Layer 10 of a small transformer language model trained on English Wikipedia (15 layers, counted from 0, width 128).
A neuron's activation on a vector x is SiLU(gate . x) times (in . x), where the dot is the dot product.
The model reads these tokens: " On" "y" "ew" "u" " e" "arn" "ed" " over" " " "60" " cap" "s" " with" " the"

The vector x that enters this layer's MLP at each token. A number n stands for n times 0.04.
0 " On": 20 23 29 -18 23 4 -15 -6 -15 0 4 6 -5 19 -20 -11 -23 23 7 35 -1 9 -12 32 15 -1 -22 -23 -18 -11 -55 -5 21 -1 2 -30 7 20 5 -8 -15 31 26 -6 59 -12 -1 52 17 -2 -2 21 -19 16 61 -8 24 -3 25 -28 -4 7 -64 2 34 0 11 -3 -21 -18 31 -4 24 14 -14 48 -20 24 -17 -6 2 2 43 11 24 -15 -8 -7 54 -15 -17 4 25 -7 -16 5 31 4 8 5 -4 4 6 0 -13 -7 -19 10 -5 -24 -26 -13 -14 40 -6 27 37 -5 -34 14 7 24 -7 -21 2 13 5 0
1 "y": 4 30 20 -10 20 -31 -16 21 -8 8 -7 -20 -12 -16 -11 -11 -30 68 -30 33 19 -26 -15 2 5 15 -43 -2 -15 -5 -51 -29 0 -5 7 -13 1 1 37 0 -10 25 -9 -15 36 -23 3 25 -14 -9 19 25 5 -9 7 -9 4 -8 -4 -8 4 8 -22 15 29 -14 19 -6 -37 -25 11 27 14 -8 -39 49 -15 -10 -5 -41 21 5 14 33 17 -14 26 -9 54 -19 -30 11 15 -6 -37 -6 24 14 32 -35 19 -16 -20 9 9 -6 6 14 6 -35 -26 -18 -6 16 -37 5 25 19 8 27 -25 8 -28 -8 -6 9 -22 1
2 "ew": -11 2 24 -32 16 1 -1 -7 -14 35 2 10 -27 -5 -8 -34 4 37 -2 42 -6 11 -29 4 -36 53 -14 -17 1 24 -58 -11 1 7 -25 -1 -23 25 11 11 6 28 -32 -4 16 4 -10 -7 2 44 -15 25 26 26 6 -8 -11 5 11 -1 -5 9 -58 6 49 -29 27 -1 -12 -1 17 6 36 5 -7 51 2 17 21 1 -7 14 5 -13 -21 -23 -5 -8 40 -2 -25 -4 -5 3 -20 -15 32 27 -4 -2 -16 -11 -16 -18 7 32 10 -26 -26 -12 -50 -34 -10 25 31 24 11 -11 -6 23 -7 5 -15 -9 -2 17 -51 29
3 "u": -19 19 -3 -38 9 -18 30 0 -6 27 -26 6 8 -21 54 -12 -1 -3 -15 41 0 29 9 -16 10 22 -30 -18 2 -18 -50 -36 14 -1 -24 1 -6 -15 31 -7 7 5 -30 3 32 23 7 -17 32 58 -7 23 7 -24 25 -19 -28 6 -15 -26 -28 17 -1 14 31 4 -25 38 13 -4 33 17 16 7 -10 47 42 -6 21 8 7 -10 -19 -11 -9 -4 -1 -12 49 -10 -16 -15 -4 -12 -38 -7 -5 31 27 -5 -28 -32 -33 -27 6 -4 4 -15 -9 -8 0 -47 11 -1 -42 6 3 -39 -27 34 18 -20 9 -9 -13 15 -37 3
4 " e": 1 13 0 -35 -15 27 6 -8 -15 10 -3 12 3 -9 -19 -8 20 20 -29 7 7 9 0 6 21 19 -17 -30 -11 -13 -40 3 15 -15 -27 -32 -13 0 -1 -13 21 7 -36 -5 13 25 8 26 13 70 -15 6 -10 15 10 -16 20 -17 31 11 -1 -25 -1 -4 27 12 6 -20 -4 -52 40 -44 18 8 5 6 13 14 -8 -30 3 23 50 -17 17 7 40 -38 36 -52 -40 -12 10 15 -30 5 -2 50 -9 -30 24 -29 -15 -11 -20 -4 -21 -37 7 21 -14 -26 -4 2 27 38 -2 -35 -36 -1 -16 2 -9 4 11 10 5 -37
5 "arn": 11 -8 1 17 -30 6 -58 15 8 14 -28 -12 -19 -8 -25 -6 10 1 -4 8 18 10 32 23 3 10 -11 34 -30 -9 -27 26 -3 16 -21 -36 7 8 15 -1 -2 -5 -39 -14 5 42 25 28 24 14 -12 -25 20 13 50 -26 -33 -33 5 -2 -42 13 -5 24 7 7 46 50 13 -12 44 -5 2 23 -19 3 6 -16 12 6 37 18 7 0 -4 -17 -7 6 28 -67 -28 21 -24 -7 -4 -4 29 -14 6 31 9 -40 -12 2 2 23 -29 -25 -2 -5 -7 -17 -9 31 -1 31 15 27 -44 -11 -38 33 -6 13 1 0 6 -17
6 "ed": 10 -8 -6 -8 -27 2 -24 -9 6 -4 5 -1 -1 -48 -2 -25 -1 5 -2 14 5 24 11 12 -3 -13 13 3 -19 -19 -47 -4 3 24 18 -40 8 -10 15 26 -15 13 1 -15 48 26 9 25 15 -7 6 -43 -2 30 56 -16 13 -2 19 -23 -36 18 -31 26 20 -17 45 29 30 -33 40 -26 22 0 -25 8 -4 -1 -6 25 25 9 36 6 6 6 -17 -13 47 -8 -18 29 -5 4 9 -14 71 25 25 20 -2 -35 -31 -2 -9 -1 11 -18 1 -15 -14 -3 -17 33 -35 34 -1 20 -21 -1 -12 14 11 5 30 -37 31 -10
7 " over": -28 5 -12 -35 27 -14 -6 -8 -10 -20 6 11 -8 5 11 -12 -27 10 7 34 1 15 2 42 2 -10 -24 -4 15 -6 -59 16 31 11 16 -20 -22 7 37 -5 -35 23 17 -16 65 13 4 24 26 -2 6 17 6 36 29 -31 13 -21 26 -7 -6 -7 -52 -6 13 -26 46 9 -22 -11 20 -27 11 30 -4 3 -19 19 6 24 22 23 16 4 7 2 -7 -40 40 -21 0 10 14 2 21 -9 46 17 -12 7 -12 -14 -14 -5 -2 -5 -36 -14 4 -27 -12 -1 -7 34 -35 65 6 10 -25 -8 14 40 11 -3 29 -1 7 17
8 " ": -35 34 -14 0 -4 -1 3 -16 5 -16 -17 13 -25 4 29 -4 -39 -14 22 24 -22 -32 -31 32 4 -22 1 -18 -9 1 -29 4 25 23 -24 11 29 0 8 -14 18 44 7 -2 45 -10 7 9 34 6 12 5 13 -4 14 -33 3 -20 29 -27 -17 -25 -73 6 11 3 20 19 -31 -38 9 -9 19 37 -22 6 -1 6 4 -1 -2 -10 26 36 23 20 -18 -17 49 -32 -11 2 -30 -19 -14 -49 1 29 -19 -30 -12 0 -18 26 9 4 -28 -13 -10 -43 -32 -17 -17 38 -38 16 -4 -1 5 -6 6 16 14 -23 25 28 1 -6
9 "60": -25 20 5 -15 -18 -11 -15 6 -22 -2 13 1 -29 5 11 -1 -19 12 17 14 17 -22 7 -4 -21 -16 12 14 6 18 -32 16 10 62 -39 12 45 -11 26 0 20 26 -4 -16 35 -12 26 -8 23 22 38 9 19 -15 22 19 21 -4 5 3 -8 -6 -35 5 54 12 25 37 -5 -10 12 -17 -1 46 11 -10 -12 17 -43 -5 18 2 7 14 31 2 -28 -5 56 -75 -5 34 -20 -2 8 -21 -4 34 -17 14 -9 14 -33 -26 9 -13 -18 -4 -6 -20 -21 -15 19 46 -48 1 -17 -17 25 -22 4 24 12 -3 38 10 -21 -9
10 " cap": -31 -5 -3 -16 -7 -27 -21 -7 -45 -9 31 -11 4 27 17 44 -13 -25 -22 35 -16 -1 14 31 -5 12 -2 30 13 13 3 27 31 19 -27 25 -8 16 21 7 38 -8 -16 -29 28 11 23 9 17 9 -4 0 19 1 29 1 2 -1 -4 -24 -12 -24 -50 55 16 28 17 -31 -46 -33 21 -50 13 21 10 4 -38 28 24 4 13 36 -4 14 0 26 -24 -33 3 -4 -4 5 9 10 21 -11 62 40 -20 7 -3 -7 -13 15 -9 12 -35 0 -12 -21 -3 -16 4 19 -9 -17 -34 -22 -9 4 -10 12 29 13 44 13 20 -20
11 "s": 1 -35 1 3 -29 -27 15 2 -12 -48 28 24 -17 -16 45 1 -30 -16 5 83 -18 -8 15 -10 44 -9 0 13 -2 -21 -1 43 1 33 -16 -4 21 7 11 -1 17 15 0 -23 -26 2 12 16 -15 21 34 1 20 -2 -17 -19 10 -2 33 52 -12 -36 -37 33 -17 37 -2 8 -6 -9 11 -22 28 31 -24 36 -49 -3 -1 26 -1 -5 13 6 15 10 -41 -37 40 0 -13 -1 10 15 -7 0 -12 -25 -44 -16 4 12 -17 3 16 2 -24 -10 0 5 18 26 45 -10 -19 -16 -15 -5 -16 15 -8 29 36 1 43 -2 2 14
12 " with": 12 7 -29 -38 5 -8 -1 -2 -30 -23 6 -16 -4 24 -3 0 -14 10 23 5 13 15 -11 13 2 -12 -13 11 8 -2 -74 -3 3 7 -25 -21 -15 19 -6 -4 -3 16 7 10 44 14 25 20 -13 28 25 -9 19 29 17 -28 16 -16 30 -17 -33 -34 -51 3 15 -5 33 3 -11 -19 25 -37 19 35 2 18 -26 12 -22 -10 26 22 21 27 10 -6 -20 -23 65 -25 -13 31 3 -3 6 -40 6 20 -28 9 18 -12 2 -7 -18 1 -31 -22 20 -26 1 -8 -14 29 -29 25 12 30 -18 2 -3 26 29 10 29 29 9 -7
13 " the": 11 13 -6 -4 5 10 -18 6 -39 -5 17 -1 -2 38 7 -7 -9 -12 15 29 -2 7 -18 23 -17 -21 3 -18 -4 -2 -94 0 13 16 -10 -25 7 15 -8 -17 1 37 3 6 59 1 13 9 -17 33 2 -7 16 17 14 -10 22 -15 5 -19 -29 -9 -41 -4 4 -3 17 4 -4 -18 11 -12 19 39 12 26 -23 10 -20 -30 24 17 45 28 -3 -12 -40 -3 62 3 -9 30 7 6 14 -19 14 26 2 12 11 1 -1 29 -20 15 -17 -9 4 -14 -5 3 -18 22 -25 28 -11 -17 -11 14 -16 8 -3 -2 12 25 22 -41

Each question shows the input weights of one neuron of the MLP. A number n stands for n times 0.0065.

n48 gate: 5 18 -22 -6 -2 -2 8 21 2 -19 -9 -38 10 17 -37 4 8 17 17 -33 -30 20 -35 -1 22 -43 -9 20 18 38 28 -1 10 25 21 -3 6 -7 -10 -12 -8 -45 -8 3 -9 -22 -26 21 4 -5 -25 -16 14 15 -10 26 11 -25 -26 -7 1 4 1 9 14 -23 -24 -23 13 18 6 -13 30 26 -27 35 -11 9 -1 7 1 -21 -8 -7 11 1 -30 13 -18 -10 -16 22 -5 -18 23 -14 5 2 -12 -11 4 -11 -26 -3 -46 11 28 -11 -4 4 6 17 -1 -26 -31 -18 1 -1 4 -25 1 -10 11 17 3 24 -21 14
n48 in: -7 25 22 6 21 -9 5 6 11 -8 18 -17 24 5 -23 -19 -14 -19 -13 4 -23 -17 14 5 -5 -4 1 -20 -10 0 10 1 21 8 8 -30 26 -31 -9 0 -4 51 -4 -11 -33 33 -16 8 10 -9 18 10 56 4 11 4 -3 -20 -15 -3 10 -14 -3 0 -24 5 -33 14 7 -31 -34 21 20 -2 -39 -31 14 -28 15 19 -2 -18 -4 4 4 22 -25 2 -12 12 10 17 -5 -3 -13 -23 14 6 2 -11 33 -6 -15 -7 22 -15 -38 18 -2 29 23 0 -3 12 11 11 -2 -23 -44 -4 -27 -25 -18 1 15 11 9 -20
On which token does it fire most? 2 "ew"

n98 gate: -7 -17 -27 21 -24 -6 18 32 30 -14 16 4 -15 3 31 -20 7 7 -26 -7 28 15 -2 -19 -9 -15 -29 -29 -16 -16 -15 -7 19 -26 13 10 -5 -11 6 7 26 -17 26 -22 27 -16 2 1 18 -25 4 -11 -1 12 -20 28 -29 -9 -3 -21 13 18 -11 17 -1 4 -20 -14 22 16 -4 2 -9 -22 12 15 1 -10 -9 -18 3 1 -4 -41 14 -11 1 -9 23 10 -12 29 20 4 -20 15 -6 -14 -16 -21 9 12 0 1 -2 2 7 -3 -37 30 19 12 20 2 4 23 -43 10 11 -21 -14 -15 -3 -31 9 20 13 -18
n98 in: -8 -36 24 -15 0 28 -26 -21 -3 18 -10 -1 -9 4 6 30 -4 -14 -15 -1 -13 12 9 -19 -33 20 1 5 -3 -24 -14 21 9 9 1 -12 24 14 8 2 39 -14 -30 24 -16 -10 -20 3 3 -2 -45 -10 -10 11 -9 -16 -7 -1 15 -4 16 2 -12 10 -17 7 -2 -1 15 19 -6 6 0 0 12 6 -21 5 7 -17 11 5 30 -18 -3 -12 -21 1 -2 15 11 -15 21 8 -4 -18 -13 -6 -1 12 26 -40 -2 -9 2 7 16 5 -12 -7 3 -9 6 -23 2 0 0 33 -12 21 27 -2 -8 -41 -17 6 -3 -15
On which token does it fire most? 9 "60"

n301 gate: -19 -6 3 -3 -18 3 -6 -4 21 4 -16 -9 -14 -10 -6 2 12 -16 2 -7 16 11 10 6 -9 -2 -22 -7 14 -24 -12 -22 -4 -7 -19 -4 14 9 -17 5 7 -22 31 24 7 -11 -11 -20 13 8 3 4 3 -3 -30 -2 -16 13 2 0 21 -8 14 -6 6 48 -18 -41 -29 -36 30 -4 5 -12 16 28 -9 14 -4 23 -17 5 23 -10 -16 -13 3 -2 0 0 -17 31 19 13 -19 5 -24 -34 4 16 -11 -6 19 -19 3 9 -17 -7 -7 -25 9 3 -4 -4 30 -7 22 -11 13 -16 3 2 -8 -13 -12 14 -17 -19
n301 in: 0 -4 11 -26 -15 -32 -10 3 -4 -8 22 4 4 15 -14 -29 2 -5 11 16 -16 -18 -6 -17 9 -11 4 -23 24 18 12 -7 10 22 -9 1 -3 -14 14 10 -10 21 -13 -6 9 -7 11 31 29 -12 31 -3 10 -12 -9 0 -2 6 -22 11 -15 -3 -7 6 26 -1 -20 31 -4 -1 -3 31 -16 0 9 -9 -7 1 19 -13 2 -10 31 12 -2 5 34 16 19 5 20 11 -9 -2 8 -14 -15 25 -13 -17 -22 30 -15 31 -22 -12 5 18 17 53 -19 9 -18 -34 -12 7 -60 -5 -17 11 -25 -7 5 -8 18 -27 12 11
On which token does it fire most, and how strongly? 5 "arn", at about 0.32

n283 gate: -29 -13 10 -21 -3 10 -3 9 -40 6 7 -11 3 -5 14 -46 10 -30 18 -12 32 1 9 -21 4 22 -10 2 5 -1 2 -10 25 -3 -17 -4 5 31 -3 17 -10 19 23 7 -13 -23 16 -9 -21 -9 -19 -15 -9 34 -27 -5 3 -9 11 -12 -20 -24 -33 -4 21 -1 -39 9 -25 -7 11 4 -26 -17 -5 -3 11 -23 -9 15 3 -14 3 16 -2 8 16 -6 16 33 -11 8 -49 -13 -11 -6 -12 10 22 8 -37 -11 44 -33 1 -23 -12 -5 -13 3 3 -16 -18 -12 -6 -16 11 -12 14 -8 2 12 -36 10 32 -7 -17 -21
n283 in: 10 11 17 22 1 1 9 -36 16 1 -15 5 -10 -11 -7 11 34 17 -22 11 -8 17 -3 -22 -19 -15 -2 -22 25 -16 -16 23 -26 -6 18 4 8 -14 24 -3 -21 -3 -29 -7 -22 5 -5 14 14 12 -5 21 33 -9 4 -3 30 14 -15 0 -3 17 0 7 -14 26 21 -10 -19 17 1 35 -15 14 8 14 19 28 -3 -11 -9 25 -18 -14 -7 -2 -16 23 -9 -33 13 -4 21 0 11 25 10 19 -7 13 11 -37 -6 2 -24 25 -8 7 -32 24 -3 -13 -28 15 25 11 -5 13 2 3 13 -7 15 -9 -1 12 5 -22
Its three highest activations, in order, are on tokens 2 "ew", 3 "u", 11 "s"

n239 gate: -10 -14 1 -19 10 -9 -32 -2 22 30 16 28 -18 7 26 10 14 4 -10 19 5 -12 15 13 5 14 13 3 -2 14 -5 1 22 3 2 26 9 17 -36 24 -9 1 -1 -2 -20 -1 7 -10 6 -4 30 -16 21 40 3 -13 7 -29 -9 24 27 29 4 8 -14 -18 14 -27 28 11 -14 22 -12 13 12 7 -40 37 24 4 -13 29 -13 -6 32 1 12 29 -36 18 -10 22 12 -19 -2 -14 19 5 22 5 -13 2 10 14 -11 -14 9 3 22 7 -3 26 -12 18 -19 -4 34 6 8 6 -23 7 12 5 -39 29 22 -20
n239 in: 2 -10 15 -20 8 -8 9 -5 -10 -18 -5 48 -39 18 -21 12 7 5 -6 -7 -7 23 33 20 11 15 24 -22 1 -17 -2 -7 -14 14 -35 -4 4 16 -16 -5 -29 -7 10 -14 -34 -9 3 -5 21 20 8 33 6 20 9 -16 -14 17 7 1 -9 2 23 -27 -21 -10 13 -2 20 -11 1 3 -22 -5 7 0 -22 23 -12 -23 3 10 -3 -23 -21 22 -11 9 -23 -7 4 -2 -18 -14 -15 -26 17 -17 11 17 -9 10 2 -3 -14 -16 21 -7 -8 -5 -3 16 20 19 3 -15 -1 15 -25 37 -24 -31 17 41 10 -10 26 27
On which token does it fire most? 8 " "

n454 gate: -6 -6 -49 -22 39 -9 2 -14 40 -9 9 3 38 -24 18 -13 -12 11 -1 27 21 43 -4 10 14 -25 3 -7 -2 -1 -9 11 9 36 38 16 -39 19 -16 9 -5 -14 -7 -4 -14 5 9 0 12 8 -16 -6 31 7 9 14 15 1 -1 19 7 4 -16 -7 14 -19 10 17 -3 -1 -30 16 -5 10 4 -9 12 19 -28 -11 -28 -5 -8 14 34 -10 -3 20 26 14 20 2 -16 -22 21 10 -7 20 24 -24 -9 4 -22 25 -31 -8 -15 19 4 -1 -4 -29 2 -20 -40 5 -16 -1 -36 23 -7 5 -14 11 -20 9 2 -6
n454 in: 21 -14 9 2 -14 11 32 11 -4 -20 17 5 -18 -10 -17 -26 -19 -24 -57 -1 3 21 -5 16 -3 -13 -7 9 -9 -9 -4 19 3 11 -15 45 -19 7 9 -10 5 13 19 0 -13 14 3 9 11 -18 1 3 12 -2 11 5 -7 -13 2 -4 -14 3 12 -15 32 -8 -6 -2 3 -1 22 -36 -2 1 24 -25 5 19 -15 2 -2 2 14 -13 14 19 -7 -43 -10 19 -13 14 -13 -27 -28 6 -8 9 -26 -24 -20 30 27 16 6 -38 -4 -27 1 16 12 23 -12 -1 -14 -23 7 -12 5 16 29 7 -4 18 -4 -1 22 -35
On which token does it fire most, and how strongly? 7 " over", at about 0.71

n268 gate: 27 11 -20 9 -10 36 -8 6 -14 10 16 22 -2 12 11 -1 -6 -35 -3 17 54 19 -16 -7 13 -24 34 -22 -2 -20 26 -12 -18 24 3 13 16 25 -43 9 -8 10 11 6 -6 -19 -8 7 39 -31 -13 -37 -27 -26 11 -23 -16 -1 6 16 -46 -11 12 21 19 14 -40 20 -13 -17 16 1 -1 8 -14 8 -27 -4 -3 -9 33 11 -12 -2 -6 18 2 14 6 4 -11 18 20 0 -5 19 9 -45 -8 -10 -31 -18 -4 7 -8 -12 -16 6 -3 2 0 28 19 26 25 8 5 33 -8 -16 9 17 -17 -28 -33 -15 6 3
n268 in: -12 -2 -6 -11 -13 14 5 -2 -1 -29 5 3 25 2 -30 43 36 -38 -46 12 19 31 -17 26 51 -8 14 6 34 -1 -1 -7 17 -3 -15 10 7 7 -7 1 -13 -30 14 6 -8 -30 -8 12 23 -29 6 -3 -10 2 -30 -10 -17 6 8 -22 12 -42 15 0 -8 12 -3 15 -34 4 -5 -4 2 -3 -28 -21 -25 3 4 -2 -2 9 13 18 11 1 -1 4 -3 -8 -5 -7 41 -15 33 26 4 -28 -17 -5 -42 -12 -5 23 3 -3 -9 -3 18 -5 -10 -7 15 -23 3 -19 18 14 -2 7 -23 37 5 -21 3 4 39 -43
On which token does it fire most? 11 "s"

n213 gate: -2 -17 29 -7 -12 -6 18 6 -2 -1 -18 3 13 -27 -11 2 4 2 -8 12 5 -14 26 -23 -10 -7 -20 12 -6 -18 13 3 -2 -15 -29 0 23 -10 -30 -5 3 -18 -23 1 -13 41 20 -8 -10 19 7 7 1 53 -4 -9 7 -16 12 5 -11 20 15 11 2 -2 2 25 3 4 -17 1 -19 37 -7 -34 -30 27 -26 -10 -44 6 -25 39 6 3 -24 0 -20 -36 21 2 -17 -19 -21 -4 -2 13 6 -15 12 11 13 2 28 27 -7 -33 16 2 -16 -11 23 -14 -8 -11 -17 26 -3 6 -16 -9 12 -32 -7 19 16 -19
n213 in: 24 5 -7 19 -9 -28 -21 -19 -6 -21 19 -23 -22 -11 -11 9 -2 16 25 -20 -35 -14 -4 -2 12 15 22 3 -4 -5 -12 13 -26 -15 15 0 10 -12 2 24 10 -6 37 -20 4 -6 7 -14 14 13 -15 -5 -8 -12 17 -1 -6 7 -2 -9 31 39 -6 -4 -14 20 -19 31 9 -8 -11 37 16 -6 -21 -22 -25 -3 10 -30 -15 13 5 -8 -14 21 -25 -33 -4 -14 5 -15 -19 1 24 -4 39 -7 -5 11 -6 -2 -11 28 -19 19 -2 -14 4 -7 -7 8 14 -22 -15 27 -37 -12 -28 -34 8 25 20 -32 16 -5 16 -5
Its three highest activations, in order, are on tokens 5 "arn", 11 "s", 9 "60"

n457 gate: 20 -19 -21 -4 6 -15 -17 -8 3 -42 9 21 -27 -14 -9 -6 -33 -12 -27 6 -1 34 19 0 8 16 19 20 2 -29 58 12 8 -2 -60 10 -14 -11 -18 -32 9 -5 4 2 9 18 1 -10 -11 12 -11 9 -5 -8 10 -5 25 -9 -4 43 -34 -5 4 -9 -2 2 -28 -5 -14 -14 22 -11 -1 12 5 -21 22 -2 -11 6 18 17 10 -2 -19 -14 -28 43 -17 47 4 34 13 23 2 -1 -15 -22 8 1 14 12 12 12 9 -12 -12 -13 21 -2 22 6 -2 12 14 19 -2 -13 70 22 7 0 13 -36 -16 -18 -35 23
n457 in: 16 -16 4 12 24 -7 -9 -14 -9 -24 -20 15 -20 17 -15 4 -50 -6 8 39 -7 29 31 -9 -4 -36 14 -38 -7 13 12 14 -26 -18 -7 14 14 -2 -41 -13 33 54 9 -18 -18 -13 -5 4 9 -31 -4 5 8 -7 -4 -40 17 -3 -10 -1 -11 -5 0 11 18 2 -2 -16 9 -51 12 -16 -9 36 6 -12 29 20 1 -1 -25 -32 38 -11 -11 -13 -3 20 -5 41 -11 4 10 21 2 10 -10 -24 7 32 -10 -7 17 22 17 14 -5 14 17 12 -4 1 7 15 6 17 -26 28 -5 36 16 15 0 -10 40 -11 -1 28
On which token does it fire most, and how strongly? 11 "s", at about 4.3

n167 gate: 11 -9 10 1 20 6 3 -4 -31 -8 -6 -38 18 11 3 2 -7 4 8 -41 -6 -24 9 16 23 22 3 -31 8 -18 -8 1 38 -43 18 5 -32 -5 -2 7 6 7 16 -15 -7 -11 -1 -18 4 -9 -2 16 2 -30 11 3 -1 20 5 -5 -24 -51 -1 -36 -22 -13 -1 47 7 -15 -23 -11 8 -19 7 -1 19 25 -41 -1 -20 -8 -14 -16 -1 -16 -2 -16 -24 -12 -6 -20 -36 13 14 -34 1 -2 29 -6 7 13 5 -26 24 -7 -21 3 13 7 29 -8 2 48 -24 -11 -8 39 14 -4 13 -16 6 -5 6 35 9 -6
n167 in: 18 -12 4 -24 -36 3 6 7 -2 -7 -54 23 -28 3 16 -18 2 16 -15 -5 6 -10 -21 20 17 5 5 -5 0 -27 1 6 -21 -16 13 15 -1 26 1 17 2 25 -6 16 -23 1 -1 25 -28 18 12 27 1 -22 -17 -12 10 30 34 -10 1 12 -26 -11 -5 -10 2 1 -19 -2 -30 -18 -14 27 10 17 31 -5 5 -6 -4 -18 41 -13 3 -35 29 -6 -18 8 18 38 -30 12 -14 -8 12 6 -1 37 -39 21 -19 14 -1 21 16 -21 14 11 -4 -7 8 22 22 -6 -19 2 15 11 3 7 -1 6 -7 7 26 -11
On which token does it fire most? 8 " "

n175 gate: 18 -8 12 -22 -2 5 25 -2 10 20 -10 -7 31 -4 -16 18 -14 -25 16 2 17 -40 3 -2 10 24 -14 -34 -5 -18 13 18 24 2 8 -10 -3 18 -30 14 -23 3 -26 2 11 -19 12 -32 -4 -20 -13 -65 -15 12 -34 -16 -13 41 20 -48 -46 -13 -19 -15 0 -3 6 4 -4 -12 29 -4 33 7 20 18 -17 -7 22 -30 -36 1 -10 13 -13 12 4 -12 7 -20 14 5 6 -2 24 1 1 19 21 -37 -30 18 3 -20 -26 -15 21 -35 -31 -15 -20 14 16 -20 -9 -9 -5 27 30 -23 -10 -38 30 -2 -14 19 -1 9
n175 in: -11 -16 -13 -28 7 6 19 5 9 40 -41 0 18 -19 -25 -6 -12 0 -2 -3 14 -14 7 21 -1 -18 38 30 -3 17 7 -2 -2 -8 23 -4 4 30 -8 26 -4 -10 3 -18 -13 -20 -13 -18 1 -13 6 -15 -7 0 -12 13 -1 11 -1 -36 -21 2 -17 31 16 -39 14 14 -1 19 3 5 -6 5 11 -19 -11 -2 -7 -8 -30 -45 -1 11 -15 33 -14 -32 -22 -11 37 -3 17 -13 -9 -24 -40 10 2 -18 -8 15 12 9 8 -39 -17 -6 -13 -28 12 -12 -17 19 21 4 3 -23 -12 17 5 -23 34 -5 40 23 -2 -17
Its two highest activations, in order, are on tokens 8 " ", 5 "arn"

n295 gate: -13 -24 26 16 30 -34 18 47 13 -40 -13 22 17 -1 -10 11 -16 -12 -17 -7 16 3 23 -13 32 2 8 20 1 -19 -11 -11 -4 24 8 -26 -14 -5 28 -8 18 29 -2 -7 9 6 5 29 4 30 19 13 -32 -25 -15 13 -5 2 11 17 -1 11 -12 20 31 -12 -15 -8 -3 14 -3 -8 -21 -2 3 -52 26 4 -11 -24 -40 -35 -3 -26 -4 10 3 11 -13 13 -10 -2 23 -36 23 15 -3 -26 12 -9 19 -13 20 31 -1 -26 -4 -31 29 -12 3 10 1 6 5 20 -19 -4 -23 -8 -20 31 18 -2 -2 2 1 -5
n295 in: 1 -1 -2 -43 -29 -20 27 -29 14 -23 7 1 -43 -9 -6 4 -11 2 -6 -18 1 40 -8 -15 -20 15 -7 -2 12 -8 -8 10 -19 -12 36 -28 -19 18 -22 -29 -26 -22 15 13 17 -17 14 6 -2 -23 -13 25 -49 -3 -15 2 13 27 -14 18 -42 -18 5 -7 -10 -12 2 13 9 -17 7 -7 8 -2 37 -4 -27 -8 -11 -18 -6 21 9 34 14 -8 15 -14 -15 -2 27 -10 -20 2 -4 -12 20 28 -6 22 -23 -3 -16 8 15 -3 13 24 9 4 -8 -4 8 34 4 -18 11 34 1 9 -14 -7 27 -6 20 -15 3 45
On which token does it fire most? 7 " over"

n252 gate: -10 24 -7 4 28 -20 -8 26 -29 -16 15 30 22 -7 9 -1 9 -33 -2 -13 -36 15 6 -3 7 1 40 -36 -11 -3 2 20 43 18 25 -23 20 -2 3 -4 -21 8 4 -3 -1 -7 -17 4 -6 -20 4 26 6 -1 -11 21 2 -4 1 16 -13 -1 12 15 -4 -12 -20 16 -3 32 -20 33 -17 29 -5 11 9 16 -25 -1 -27 3 38 -3 -14 -13 -13 -18 -3 -10 10 -10 -1 18 11 22 -15 2 -16 12 -15 6 18 -7 21 2 -18 5 1 -10 26 2 0 4 12 4 -2 23 19 -15 -16 -34 21 -13 -8 -8 39 -19
n252 in: 21 1 19 -8 -2 -4 -26 -13 7 -4 7 0 20 21 1 7 -17 -5 -2 4 -5 0 29 10 16 2 5 5 14 26 -36 20 9 4 21 -29 18 -6 -1 -5 7 19 -11 -11 -21 -22 -15 -2 -14 -12 -24 -4 13 10 -2 -40 -20 6 1 16 14 33 -7 -18 -12 39 32 1 -13 9 -7 -9 -11 -1 -28 -14 24 6 25 -20 27 -10 6 7 10 -13 -13 15 5 28 6 20 -7 -7 13 -20 10 18 28 -18 17 12 -22 5 -19 -29 15 2 -10 -9 5 -18 -32 -9 -6 -21 2 -15 -10 22 24 14 29 -2 -20 12 17 -18
On which token does it fire most? 13 " the"

n134 gate: -13 33 9 -12 16 -1 -22 -22 0 7 3 17 7 4 45 2 13 3 9 -19 -3 17 2 9 -5 18 -11 20 21 -24 -8 2 -4 -4 0 -36 27 21 -33 31 -5 -9 8 15 -11 -1 -10 18 -5 -32 -6 -29 11 22 -6 51 -1 -16 -5 -5 -12 28 -14 8 29 -14 -38 -2 12 17 5 -2 11 -6 10 6 2 -12 12 -20 -5 -16 -3 3 -18 -7 -11 1 -7 52 1 26 -9 -1 1 2 -10 -29 3 24 4 -9 0 -8 -38 14 14 23 31 -54 -25 31 8 -21 4 22 -35 6 22 -13 36 -12 -8 9 19 -3 -15 -10
n134 in: -43 -37 -26 23 -12 11 11 -24 8 -17 15 17 -14 -2 9 -6 -25 -2 4 -17 26 37 -9 4 18 19 18 -20 -11 -9 12 -17 -66 7 -24 -18 4 -8 -2 2 -2 1 6 -15 18 16 5 0 -13 -19 4 2 1 11 49 -20 -17 -4 -5 -27 4 48 -26 -3 -4 3 -2 19 20 23 1 -29 -20 -1 -8 21 -9 -8 5 23 7 5 13 -5 19 18 3 -7 -29 -6 10 15 10 -29 -6 -22 2 19 9 26 3 14 -17 18 2 1 -44 12 -14 25 -30 -13 -14 -3 23 -9 15 -5 10 -15 22 -7 -10 15 -45 -4 -15 -2
Its three highest activations, in order, are on tokens 6 "ed", 1 "y", 11 "s"

n107 gate: -8 -9 -36 13 5 10 -5 -27 -20 13 21 -3 -20 19 -6 31 8 16 24 -21 -6 -20 5 -8 8 -24 -35 8 -8 29 2 -14 37 -2 -13 -6 2 -15 10 -1 -5 13 -17 6 14 -21 -6 -18 -1 6 17 -20 -9 -3 -2 11 -5 11 20 -8 16 31 -4 -41 21 9 8 -11 25 -10 -17 25 -10 -23 -2 -2 -3 2 -1 17 -6 22 -10 14 15 -2 4 33 21 36 -10 31 -56 -29 15 -6 1 -18 1 -6 -5 22 -11 6 -18 -15 -9 -27 -26 -12 35 2 -16 34 37 -1 -30 5 -8 16 -12 -2 3 0 -21 16 10 15
n107 in: 23 32 10 15 -15 17 16 -19 -13 -27 -7 20 -10 6 -18 8 -24 3 -18 17 32 -38 -8 -10 9 18 12 11 6 2 3 4 -18 35 -28 0 -4 -14 -11 5 5 2 20 1 -38 4 7 -14 -20 -9 -21 -24 11 -19 -5 -27 -11 -24 26 12 2 -16 -24 -8 -6 9 12 29 -41 -14 -3 -17 10 4 1 6 1 11 -7 0 -19 -41 -3 -13 -36 45 -24 14 -17 -9 2 24 28 -21 19 19 25 -28 18 9 3 11 -39 -2 19 -16 23 -7 -1 6 1 -18 -23 6 -2 11 -37 -7 10 -16 -3 -4 -2 -27 4 12 21 -25
On which token does it fire most? 8 " "